Layer 4 of a small transformer language model trained on English Wikipedia (11 layers, counted from 0, width 64).
A neuron's activation on a vector x is SiLU(gate . x) times (in . x), where the dot is the dot product.

Input weights of the MLP neurons that the questions are about. A number n stands for (n - 500) times 0.0019.
n1 gate: 426 595 643 327 554 553 469 578 633 384 541 318 570 457 800 348 415 524 378 276 420 491 766 600 609 541 611 822 463 484 598 617 515 687 590 422 461 451 433 509 471 447 567 438 611 585 305 386 501 527 397 383 418 643 261 509 447 477 843 512 465 362 529 464
n4 gate: 316 429 347 389 636 523 694 618 520 494 412 633 683 341 588 236 448 486 556 594 383 530 558 728 472 514 625 515 470 370 488 576 412 476 387 558 440 665 469 701 226 298 361 625 474 572 455 266 513 486 375 559 715 406 410 612 527 591 491 437 567 421 386 536
n12 gate: 421 571 323 296 508 650 659 283 374 634 99 453 435 574 614 697 546 200 524 567 529 608 340 509 321 508 530 620 685 492 402 548 565 407 544 566 606 469 702 644 385 394 495 623 624 447 499 443 538 277 508 398 549 387 596 698 497 437 550 580 537 340 683 445
n16 gate: 427 508 686 528 487 160 451 460 660 592 581 646 405 505 603 516 363 682 481 246 430 634 640 430 584 430 765 612 560 466 314 227 490 551 331 546 556 481 373 588 378 466 551 381 669 505 620 539 704 520 522 387 394 492 477 638 604 317 547 515 466 438 800 401
n29 gate: 496 599 689 758 512 545 686 631 280 395 469 667 464 454 586 587 554 500 543 450 631 709 90 264 380 547 599 353 462 573 144 434 490 668 363 419 519 310 670 367 317 475 605 644 283 437 407 602 690 397 368 509 605 487 498 289 548 383 613 450 507 610 397 489
n40 gate: 247 465 527 588 520 530 592 643 463 413 559 603 381 411 608 696 733 311 489 510 450 658 300 582 364 450 514 440 626 562 457 312 209 831 487 317 553 583 534 598 500 651 421 636 664 414 583 660 345 427 572 230 454 589 648 447 294 519 347 622 469 323 508 636
n41 gate: 748 671 503 529 769 632 483 641 396 688 495 541 553 601 343 450 316 512 653 524 635 499 341 293 360 368 596 521 469 400 616 455 148 400 320 512 578 489 676 456 450 490 582 423 725 539 377 415 355 480 428 550 567 676 501 464 569 566 585 553 435 362 324 296
n50 gate: 572 458 687 382 492 528 589 664 616 480 755 451 679 443 381 425 489 621 175 474 707 636 619 543 578 435 443 524 572 566 586 507 433 555 649 515 392 463 433 527 452 608 594 681 313 209 370 658 392 681 610 363 618 272 612 480 439 409 639 524 566 571 632 446
n61 gate: 455 550 320 254 424 386 510 666 447 168 556 342 459 528 581 444 262 514 619 138 594 621 396 256 435 579 624 848 609 427 344 680 416 530 528 442 496 557 498 368 508 434 667 480 423 518 363 419 702 612 502 678 819 650 544 542 568 402 570 615 294 616 664 259
n67 gate: 585 565 446 597 622 382 641 524 439 561 570 494 430 473 788 339 444 588 574 230 586 731 560 441 277 341 724 729 379 630 420 403 181 389 276 328 137 703 525 533 464 444 335 552 637 444 788 499 498 472 466 288 422 603 531 296 474 422 776 646 485 309 569 637
n70 gate: 399 660 580 565 508 506 653 582 546 427 448 685 568 542 479 446 256 287 368 595 487 578 416 613 488 574 377 675 393 559 453 515 644 574 656 491 570 532 549 508 317 434 521 517 506 289 663 475 665 748 792 710 390 578 677 531 448 306 552 325 390 398 429 561
n72 gate: 509 411 385 566 697 725 482 645 657 449 438 454 600 484 516 490 427 486 287 541 665 575 454 467 610 336 621 535 608 548 366 606 496 364 563 340 518 659 502 690 449 716 638 317 556 711 517 664 410 277 433 490 446 653 643 447 583 505 598 642 743 336 588 458
n73 gate: 532 530 610 464 461 495 499 603 375 525 365 249 192 620 397 596 574 503 485 472 290 357 501 477 275 617 793 581 509 556 527 389 604 591 580 638 418 763 740 579 701 348 624 406 657 425 574 555 390 291 697 568 412 466 521 781 557 364 624 393 442 464 488 483
n79 gate: 510 558 689 461 584 396 522 372 396 445 459 544 551 487 321 504 299 577 712 405 355 401 523 335 523 382 368 358 556 575 444 611 394 553 241 365 632 603 318 479 406 458 196 525 318 336 454 472 471 432 552 518 511 511 651 447 739 545 522 610 261 218 256 437
n89 gate: 394 453 470 654 434 684 677 579 501 694 734 336 463 580 508 606 416 471 698 474 550 645 491 562 549 495 447 624 492 573 343 556 382 428 220 495 474 394 584 702 429 669 277 353 756 802 467 573 548 472 529 454 619 429 696 395 629 862 550 361 535 564 519 449
n97 gate: 535 631 410 395 371 467 472 470 422 530 617 485 717 698 311 676 573 661 291 381 378 302 550 223 445 434 640 420 610 581 551 718 539 332 551 509 429 506 545 491 385 594 429 391 556 707 636 513 628 362 389 210 396 641 263 651 376 288 624 391 577 502 543 512
n130 gate: 591 211 475 445 664 517 582 417 631 765 721 655 445 314 567 388 717 265 588 232 514 397 395 426 614 489 748 572 519 537 512 345 506 279 602 372 594 503 452 447 516 388 491 541 588 554 575 755 606 706 371 612 560 397 198 553 492 525 473 467 563 437 435 416
n135 gate: 377 410 608 471 402 265 579 424 513 565 417 698 359 625 392 269 526 254 415 516 504 460 626 529 550 551 463 574 512 474 464 412 819 508 389 367 361 718 630 324 566 452 574 520 420 428 409 500 685 432 458 718 492 611 518 436 570 318 545 517 383 314 563 555
n143 gate: 571 490 458 528 592 686 459 491 491 419 380 449 480 448 529 560 419 400 310 576 652 272 341 428 782 422 410 370 638 588 517 555 642 364 340 535 848 730 536 208 460 619 453 319 617 310 449 510 324 452 367 552 560 539 374 507 404 486 378 539 402 585 499 713
n151 gate: 604 624 644 554 675 535 438 685 385 317 531 492 767 510 424 655 425 411 659 456 352 361 260 537 419 368 754 330 491 481 423 315 536 387 625 673 405 493 539 553 360 179 599 709 353 430 574 619 656 386 627 634 374 512 320 448 342 347 489 413 527 362 700 412
n155 gate: 703 477 504 392 492 559 463 523 429 587 304 428 598 688 311 392 466 417 430 670 505 514 575 530 283 267 764 542 278 551 661 457 548 676 372 685 472 291 450 560 626 621 392 838 523 587 300 535 220 632 294 588 546 499 337 413 504 573 366 490 372 335 315 498
n156 gate: 474 582 284 353 413 564 559 437 475 501 420 417 366 495 493 674 527 276 297 260 382 344 376 428 378 411 394 338 505 643 517 545 540 271 490 364 489 515 488 551 584 434 560 453 488 348 547 571 658 576 544 382 373 208 509 619 387 582 330 516 488 597 557 312
n160 gate: 470 591 640 399 630 511 699 539 416 407 522 586 609 452 380 637 427 656 374 462 513 495 420 663 528 704 531 823 292 682 541 625 481 687 822 567 470 608 455 572 519 576 535 446 510 492 440 614 427 588 297 508 338 212 343 492 523 386 591 602 562 405 655 550
n166 gate: 516 554 419 704 672 500 407 398 675 307 443 813 675 446 620 466 192 336 467 617 416 436 536 519 517 561 498 590 778 482 667 319 496 306 577 628 552 552 454 628 419 330 476 498 420 533 406 842 439 239 515 557 475 530 596 454 796 642 627 298 531 477 532 822
n175 gate: 253 635 765 470 270 657 491 548 414 290 330 829 632 417 521 341 361 570 411 581 333 328 627 522 358 456 377 551 389 607 464 903 476 590 600 483 626 476 620 451 673 684 731 470 530 521 528 660 466 596 737 578 414 649 463 397 410 618 587 443 522 380 340 492
n1 in: 493 496 466 497 630 482 587 657 453 455 371 404 532 563 708 559 410 617 276 454 635 625 711 513 391 365 365 470 595 450 545 494 472 586 373 540 567 592 389 437 706 320 579 429 459 368 429 224 478 511 455 398 449 554 564 430 588 614 722 540 612 405 364 357
n4 in: 401 449 678 682 575 638 878 536 540 381 669 553 464 488 577 549 432 535 565 496 557 459 393 556 511 289 435 466 549 629 479 542 597 654 590 265 409 652 380 457 431 217 292 715 764 465 462 291 559 361 478 648 613 467 421 309 358 509 468 313 694 358 615 514
n12 in: 526 558 336 490 507 416 682 615 521 651 504 482 470 544 389 639 523 478 449 526 414 534 149 261 492 622 614 429 645 585 580 388 572 468 680 396 399 470 487 549 532 234 265 426 439 397 583 577 632 376 412 582 429 411 333 387 423 282 587 635 872 468 612 557
n16 in: 592 535 453 441 519 412 457 495 562 502 529 286 409 786 578 606 473 477 571 628 610 368 512 568 263 673 393 564 438 593 447 686 768 608 656 440 421 429 594 477 459 636 673 577 556 284 542 395 563 569 464 594 415 366 547 588 338 392 343 496 533 536 549 503
n29 in: 504 421 483 452 655 839 579 496 710 308 683 517 405 594 471 385 656 358 455 509 426 460 571 461 532 766 605 573 549 345 420 469 392 485 324 557 433 348 448 418 555 504 737 559 440 623 649 294 492 483 583 567 436 589 519 731 475 325 658 702 527 426 320 462
n40 in: 477 404 621 437 689 284 587 457 470 407 546 292 401 542 450 296 402 290 519 528 562 541 289 439 540 504 647 290 319 501 503 629 418 403 330 500 531 550 431 449 367 497 533 466 512 463 356 709 529 604 576 463 582 365 536 590 266 536 285 481 638 516 603 652
n41 in: 473 379 528 648 543 568 504 389 574 433 479 684 535 592 346 509 342 648 564 367 476 641 577 452 521 509 268 439 430 502 249 551 446 564 449 376 476 556 376 565 417 413 542 754 479 536 634 309 318 309 559 434 605 524 333 310 491 222 775 415 448 380 427 525
n50 in: 422 534 515 327 648 436 626 184 468 502 553 402 431 556 367 559 525 333 360 657 541 522 423 779 411 654 333 356 832 557 475 625 359 536 379 284 453 616 540 366 309 395 464 613 475 507 523 578 693 387 623 485 558 587 515 671 381 774 557 315 405 615 523 712
n61 in: 546 407 627 547 369 578 380 601 196 307 448 582 443 472 440 326 510 455 500 354 384 540 558 262 490 449 692 471 431 591 423 456 588 471 642 565 623 587 695 368 557 365 539 225 324 440 417 477 405 638 619 554 609 427 595 202 378 299 618 368 333 447 534 398
n67 in: 545 442 562 974 295 335 531 618 582 598 223 524 475 618 376 434 518 780 477 334 749 576 625 550 345 346 720 609 285 419 415 389 409 518 487 614 440 555 706 409 488 531 599 771 533 467 612 438 571 658 518 477 300 675 148 639 452 509 489 585 377 543 418 316
n70 in: 582 347 522 489 722 524 525 482 513 466 507 442 494 363 488 633 448 325 557 697 642 337 268 484 199 335 493 253 393 640 377 506 546 508 479 324 533 531 432 431 531 428 558 284 621 503 390 509 641 621 497 252 557 583 434 628 564 648 438 368 470 483 522 276
n72 in: 594 644 595 299 638 256 640 564 682 472 497 463 480 557 456 383 388 636 519 667 316 296 431 487 612 679 410 617 414 441 500 496 470 546 361 577 342 460 806 407 338 421 513 371 422 324 417 591 493 542 516 475 578 613 562 390 560 491 400 620 668 647 534 474
n73 in: 739 565 559 185 358 470 633 734 404 559 454 467 561 532 346 335 315 640 487 229 448 644 526 407 568 563 239 548 455 683 856 589 602 412 484 615 544 443 684 584 733 501 441 588 494 553 561 310 444 409 545 430 543 572 588 515 544 517 693 382 609 449 524 547
n79 in: 281 521 621 440 504 529 422 448 828 521 714 624 595 266 470 472 298 467 409 511 695 425 362 396 691 569 515 538 644 487 759 530 499 454 574 668 286 318 339 572 597 455 496 525 672 564 398 549 302 434 360 416 480 658 631 575 628 594 362 744 683 589 478 474
n89 in: 500 465 716 367 527 770 475 596 425 491 426 519 495 435 499 360 451 755 468 563 555 520 221 455 428 490 505 626 337 220 426 378 712 343 310 507 763 618 593 463 542 571 569 446 383 540 536 519 521 509 481 572 517 674 502 344 522 398 674 484 550 439 386 488
n97 in: 683 570 348 440 510 502 566 302 333 620 423 676 681 316 410 567 485 268 474 383 440 604 517 479 380 657 660 782 434 421 519 524 447 322 511 443 338 600 385 602 603 665 440 748 490 513 563 462 332 416 446 564 222 447 382 427 630 327 254 409 395 500 619 496
n130 in: 401 353 587 593 683 324 545 400 503 223 560 643 630 317 484 437 738 485 491 388 674 512 525 612 481 455 678 384 483 533 465 425 226 395 529 348 674 408 516 230 329 611 491 499 388 519 333 386 460 582 521 693 439 703 463 559 495 401 530 587 285 582 522 378
n135 in: 438 447 574 644 358 601 519 346 243 398 710 417 391 413 400 546 646 587 347 616 541 300 378 497 528 561 681 489 564 458 392 327 410 605 354 576 567 486 559 736 390 634 466 462 339 415 467 516 690 426 363 448 568 404 508 525 497 616 642 501 792 360 793 578
n143 in: 635 522 503 687 385 398 442 514 628 666 823 361 567 491 617 527 455 497 466 414 430 488 772 549 555 371 501 399 548 454 595 497 331 491 606 420 521 526 364 533 502 438 381 555 467 500 505 573 525 549 533 599 547 468 371 283 735 425 481 605 400 479 323 467
n151 in: 390 539 743 524 569 533 422 749 263 525 498 339 744 532 657 315 794 504 252 497 621 504 485 616 396 517 374 808 739 607 486 525 354 568 685 603 636 520 548 619 560 499 449 551 537 430 472 596 480 399 758 603 531 420 524 654 650 551 503 418 444 522 674 251
n155 in: 286 503 239 443 452 545 464 416 593 575 269 340 329 425 573 433 462 511 457 927 520 650 496 525 638 425 418 333 589 661 565 527 636 495 540 446 655 692 304 432 641 632 486 551 525 637 497 576 565 593 681 440 491 687 736 344 559 570 431 648 405 382 620 527
n156 in: 549 429 452 508 533 509 308 484 471 506 442 409 705 438 460 642 606 510 414 613 585 439 338 568 436 402 434 417 443 458 466 353 561 384 433 612 530 353 373 503 689 637 461 486 636 617 573 785 426 694 479 608 469 311 438 676 700 759 374 401 363 621 605 444
n160 in: 387 348 433 328 552 506 391 493 505 533 690 455 581 521 419 737 269 384 399 637 391 579 451 466 369 529 615 207 299 564 443 473 592 475 454 504 476 583 443 247 587 418 619 582 730 464 483 400 561 462 536 577 464 565 762 377 533 317 346 567 593 340 627 498
n166 in: 735 496 593 428 565 604 468 708 245 458 476 663 380 673 421 429 381 354 426 558 430 649 466 483 576 349 565 408 470 735 486 422 403 235 474 484 347 747 703 369 555 506 512 521 472 365 417 666 586 328 533 362 614 553 574 569 392 484 484 350 556 435 578 440
n175 in: 516 530 737 283 530 448 306 590 499 340 359 315 630 388 604 436 684 447 291 359 424 356 494 443 406 297 444 610 376 392 400 695 348 286 564 790 669 469 344 536 626 480 605 461 413 807 257 627 553 669 481 560 572 292 459 510 606 531 483 592 568 584 471 582

Each question shows a token from some text and the vector x that enters the MLP there. A number n stands for (n - 500) times 0.0075.

" world": 473 479 596 429 544 287 722 671 478 484 581 443 403 444 422 349 479 436 465 636 465 481 468 529 508 654 614 252 581 197 399 633 612 584 485 318 496 331 594 550 485 605 630 595 506 539 318 467 458 546 361 556 590 561 655 594 529 565 609 566 686 472 339 379
The neuron with the highest activation: n29

"2": 426 398 547 484 562 524 419 577 536 482 443 527 489 491 624 552 585 532 689 502 483 290 350 553 417 683 571 361 631 390 451 447 632 248 548 413 331 515 578 753 529 297 362 738 546 462 666 330 525 294 636 442 408 675 528 382 557 462 453 692 709 275 455 533
Which neuron fires most, and how strongly? n12, at about 13

"ank": 598 619 435 622 550 358 481 295 611 764 631 357 465 637 521 471 466 457 583 521 555 636 437 580 621 603 626 351 506 496 421 525 539 301 551 397 496 562 324 430 349 568 417 413 473 506 457 286 323 607 388 547 693 377 590 481 408 423 333 599 624 609 343 491
The neuron with the highest activation: n143

"/": 608 512 633 601 331 344 460 627 441 513 467 392 431 539 482 613 618 657 584 605 643 532 585 717 524 657 388 554 499 218 495 368 375 678 474 504 604 320 524 441 588 531 589 555 447 570 674 460 432 572 499 548 729 607 620 440 397 474 641 579 810 519 459 678
Which two neurons fire most, strongest first? n29, n70

".\n\n": 471 333 432 412 540 484 454 520 473 244 519 219 639 531 398 470 443 603 431 240 296 421 623 450 320 605 618 351 627 373 453 317 505 426 435 465 432 387 376 525 637 795 340 610 354 427 665 574 434 564 537 374 442 422 516 531 344 488 350 558 546 480 434 561
Which two neurons fire most, strongest first? n156, n97

"ess": 315 507 544 540 568 335 570 439 484 665 500 564 483 503 636 412 410 416 767 354 530 428 505 484 502 468 464 481 505 368 414 269 488 301 610 386 808 664 367 511 503 688 468 577 372 464 444 307 439 386 545 324 754 539 511 451 633 501 328 653 652 351 543 476
The neuron with the highest activation: n130

"n": 643 442 449 483 574 356 520 490 283 629 516 721 620 734 585 447 422 600 508 564 527 500 514 409 768 551 342 570 547 384 530 509 338 504 636 394 562 500 585 416 487 564 524 584 449 624 483 368 469 632 453 428 494 631 625 355 752 553 579 376 745 731 507 584
Which two neurons fire most, strongest first? n41, n166

" to": 637 464 487 469 687 313 482 462 589 520 540 582 595 304 422 309 394 602 415 489 670 378 517 435 386 563 658 444 678 445 409 513 697 411 543 545 437 282 542 403 556 492 504 485 447 645 491 475 176 358 547 365 554 595 558 552 373 635 551 602 566 502 543 373
The neuron with the highest activation: n72

"ab": 335 604 588 507 589 426 573 368 531 613 340 637 374 551 462 703 455 597 554 621 570 178 462 637 461 344 476 523 404 374 345 447 508 280 604 495 587 399 522 585 684 415 331 560 546 471 477 503 423 751 612 435 535 651 619 351 661 397 530 432 537 424 356 534
Which neuron fires most, and how strongly? n70, at about 3.7

"ac": 379 427 473 614 579 517 507 568 525 433 498 574 553 628 448 466 456 491 587 618 472 416 609 557 466 435 497 572 352 650 424 376 468 298 560 613 578 402 560 325 674 614 502 557 503 379 517 464 485 653 826 388 527 547 958 520 462 675 348 557 692 423 499 455
The neuron with the highest activation: n70

" |": 489 330 443 448 458 335 371 386 574 642 541 361 612 532 635 503 790 501 394 398 653 359 547 499 383 579 414 614 628 458 189 399 556 401 405 413 564 394 549 562 504 597 496 538 377 485 551 520 387 500 487 382 421 554 562 498 569 517 477 444 651 462 530 581
The neuron with the highest activation: n16

"5": 444 418 478 458 602 476 346 548 590 487 455 557 566 493 648 464 584 606 635 465 497 268 402 533 588 665 567 358 562 284 417 428 623 296 568 418 246 541 499 636 390 434 331 678 506 435 659 351 588 364 584 448 371 654 460 348 488 468 420 782 710 423 328 611
The neuron with the highest activation: n4

" record": 626 548 634 426 573 255 525 552 537 609 673 453 387 527 464 305 531 526 663 612 552 537 555 589 489 730 695 446 555 301 350 540 487 466 474 255 599 444 505 656 400 556 486 406 495 373 358 462 437 520 363 453 545 421 393 359 404 581 538 705 619 374 554 412
The three highest activations, in order: n16, n130, n135

" N": 726 516 530 429 323 334 507 301 310 488 458 524 632 611 555 588 492 611 744 566 682 599 569 525 622 438 452 566 528 323 573 618 360 687 477 419 435 651 432 444 494 559 284 552 596 369 547 478 445 514 652 457 560 542 716 552 490 435 628 460 731 560 389 364
The neuron with the highest activation: n41

"son": 369 478 627 549 588 224 519 590 393 476 501 603 499 565 499 335 423 592 616 577 412 369 510 616 383 559 563 436 665 515 338 487 596 258 563 410 503 585 381 604 607 318 567 440 435 342 449 479 488 275 503 441 507 645 560 544 556 365 449 661 521 526 386 259
The neuron with the highest activation: n151

" E": 565 456 487 652 562 349 420 453 394 308 384 447 373 608 390 450 594 489 648 537 730 586 159 643 637 524 454 560 586 462 604 601 604 481 491 560 571 534 571 589 574 403 413 509 546 522 578 463 393 440 582 533 267 522 574 541 421 716 570 360 679 755 462 489
The neuron with the highest activation: n73

"m": 525 478 767 475 695 333 581 507 492 508 583 609 502 469 451 627 588 412 483 649 548 324 589 278 490 515 697 552 487 344 501 358 334 396 671 404 416 593 594 581 433 427 610 657 463 597 477 242 487 616 612 474 549 548 307 491 693 556 638 348 604 476 368 419
The three highest activations, in order: n130, n41, n4

"o": 500 460 404 557 543 179 539 503 543 446 580 460 630 542 492 537 496 481 441 747 435 178 423 527 493 672 626 553 401 476 440 393 467 479 603 426 508 647 589 303 560 564 521 478 333 541 282 438 397 481 324 545 421 522 573 570 589 516 534 496 437 493 434 283
Which two neurons fire most, strongest first? n160, n135

"ston": 379 541 676 571 515 199 554 557 489 524 471 564 485 652 626 355 477 477 527 534 383 342 442 613 449 549 683 491 638 518 363 488 548 464 541 396 327 596 439 497 605 417 529 538 566 528 307 533 344 320 552 464 564 543 659 526 657 470 477 672 562 438 357 295
The neuron with the highest activation: n79

"orn": 582 583 469 583 729 349 581 516 374 449 648 588 369 685 510 589 551 518 588 367 441 355 602 359 589 752 530 532 494 602 381 471 414 481 448 479 448 312 428 518 324 415 348 419 543 356 395 456 293 319 582 563 536 415 481 299 515 361 432 511 657 460 395 362
Which neuron fires most, and how strongly? n41, at about 4.5

" the": 427 640 482 393 502 390 454 566 425 489 470 493 562 502 262 428 478 479 761 422 516 474 476 638 584 530 558 495 754 407 249 256 826 474 478 445 571 416 458 541 519 581 423 591 386 496 555 429 312 311 654 400 479 489 453 511 517 572 551 429 604 646 511 424
The neuron with the highest activation: n151

"ar": 373 365 549 470 631 392 715 448 549 525 453 597 531 668 326 545 340 656 365 560 564 318 516 444 355 486 524 510 538 468 529 468 745 356 630 337 509 540 415 344 806 461 610 498 507 267 392 391 481 462 549 504 466 614 503 353 457 390 433 373 568 680 332 399
The neuron with the highest activation: n70

"ack": 491 546 700 598 582 300 479 451 320 651 474 452 445 563 373 459 410 460 537 641 536 396 577 635 325 572 701 559 517 662 395 561 392 368 543 431 609 629 355 474 641 547 468 422 530 426 381 422 320 568 291 536 400 489 672 353 639 416 447 714 670 578 464 393
Which two neurons fire most, strongest first? n160, n79

" began": 603 302 424 437 657 379 669 579 480 534 352 434 529 468 521 549 383 498 538 345 475 409 471 349 512 764 780 236 682 448 369 392 497 583 537 454 506 313 431 664 597 480 330 401 402 530 493 420 544 389 513 431 458 460 604 466 535 548 623 555 695 339 467 480
Which neuron fires most, and how strongly? n12, at about 7.8

"ation": 488 614 595 450 425 217 696 582 686 513 499 438 445 402 557 494 603 640 604 495 498 518 403 541 472 589 543 409 545 326 382 462 652 441 562 399 477 638 463 696 644 545 498 600 488 551 207 350 456 232 495 510 429 425 587 504 606 499 590 787 534 353 465 558
The three highest activations, in order: n79, n12, n4

"am": 321 592 693 487 579 387 540 361 548 563 618 474 525 711 528 496 504 429 263 684 496 189 502 655 384 556 485 631 389 512 560 567 648 383 512 378 383 603 322 516 645 349 686 435 481 398 757 394 478 693 544 482 475 518 406 449 482 576 490 459 514 541 331 331
Which neuron fires most, and how strongly? n70, at about 7.1

" ": 583 336 431 557 746 194 423 469 358 398 391 319 528 417 602 499 517 470 629 507 575 357 729 601 605 604 476 496 489 367 485 549 594 356 509 561 429 386 515 509 566 715 555 659 599 446 608 453 395 496 538 346 512 525 495 544 651 351 566 503 669 608 459 498
The neuron with the highest activation: n61

"man": 387 484 647 557 602 397 587 452 419 604 496 515 383 612 459 342 442 545 602 676 348 428 458 663 268 445 569 496 715 530 431 468 552 342 599 369 372 480 480 306 585 173 539 635 410 659 546 434 546 507 448 603 555 538 710 608 345 523 610 509 730 471 403 390
Which neuron fires most, and how strongly? n4, at about 7.3

" Tr": 208 459 466 476 469 201 426 373 404 368 422 595 465 532 610 695 506 455 573 229 567 490 389 444 500 317 520 593 532 299 532 491 556 523 519 333 701 357 418 504 534 462 390 393 556 607 609 419 385 446 594 498 562 477 480 425 596 637 483 699 602 678 433 487
The neuron with the highest activation: n79

"ir": 602 595 554 474 678 498 559 684 604 402 522 505 407 711 454 606 689 660 369 508 650 532 565 469 659 534 597 354 548 341 412 456 496 406 660 346 512 347 631 284 510 346 490 642 454 221 499 334 389 468 536 416 307 471 467 388 347 516 501 513 519 625 368 424
Which neuron fires most, and how strongly? n29, at about 4.8

" Char": 530 422 497 573 586 480 576 451 419 362 566 467 266 596 408 640 493 710 341 475 538 469 485 424 580 302 600 627 682 506 462 722 372 552 451 471 658 437 385 369 660 642 386 599 418 436 547 546 326 853 451 513 456 579 402 340 577 527 366 407 742 613 525 411
Which neuron fires most, and how strongly? n143, at about 2.1

"g": 595 451 518 547 663 303 534 559 585 648 471 690 660 543 385 588 474 677 426 641 273 543 558 697 402 519 624 609 711 677 467 569 571 514 619 518 451 455 366 515 553 494 555 424 621 582 591 262 540 611 669 559 624 483 612 373 709 355 560 476 583 426 449 384
Which neuron fires most, and how strongly? n160, at about 3.7

",": 704 443 559 425 484 307 296 534 408 491 493 381 489 550 526 541 387 668 444 451 527 461 514 645 332 720 403 432 669 475 539 407 602 586 507 598 703 301 532 509 483 664 630 440 423 389 468 510 528 405 691 403 390 553 554 429 587 641 682 699 721 353 346 536
Which neuron fires most, and how strongly? n73, at about 2.6

" New": 503 616 589 503 502 341 503 487 419 508 764 449 360 468 438 577 537 338 400 425 586 405 552 524 571 379 512 426 615 359 598 311 691 195 536 547 622 592 367 396 582 474 249 487 570 481 357 487 250 546 593 533 491 609 552 314 317 524 554 521 614 497 380 471
The neuron with the highest activation: n143

"at": 490 506 585 528 670 359 483 555 721 525 675 576 371 678 435 575 608 669 439 623 563 337 626 553 559 382 426 427 637 613 358 401 583 417 624 312 491 564 814 595 699 601 590 540 394 426 444 349 529 502 548 443 543 531 499 530 616 701 383 441 411 413 547 425
Which neuron fires most, and how strongly? n50, at about 1.7

"op": 477 581 582 453 510 325 560 482 565 543 520 566 430 614 286 429 457 588 471 743 564 326 693 471 417 523 541 613 373 383 370 576 364 292 592 377 383 564 349 472 645 510 420 470 472 310 485 300 449 665 550 606 521 573 454 280 419 663 554 775 545 409 546 625
The neuron with the highest activation: n67

" sup": 724 522 327 473 516 420 479 382 469 423 242 325 437 403 454 541 374 437 657 510 507 449 742 502 490 404 417 391 464 392 587 604 298 437 443 380 398 457 353 688 546 664 312 349 478 427 794 442 391 515 611 567 553 485 478 471 468 674 504 344 697 399 443 397
The neuron with the highest activation: n156

"old": 596 571 599 570 564 407 652 443 467 533 572 505 369 620 514 573 552 275 605 460 425 564 694 575 410 876 610 356 548 292 445 463 508 445 524 362 411 570 487 532 319 544 596 459 588 417 477 228 380 551 457 371 552 388 323 319 400 599 522 506 582 514 488 345
Which neuron fires most, and how strongly? n4, at about 1.8

" York": 439 541 612 568 386 427 465 685 482 524 447 293 360 660 466 434 493 583 331 371 344 397 489 698 560 612 566 453 532 400 416 501 597 320 474 557 591 668 357 486 626 423 407 641 568 454 429 415 325 264 582 487 552 638 484 270 639 511 313 641 700 536 356 434
Which neuron fires most, and how strongly? n73, at about 3.3

"s": 503 374 454 378 534 150 585 624 496 453 509 546 435 604 508 427 414 546 628 569 589 427 406 509 444 539 534 560 441 570 547 336 478 477 525 432 401 517 449 655 539 647 449 433 354 664 438 198 408 321 543 472 413 572 375 642 584 533 390 749 598 418 456 548
The neuron with the highest activation: n67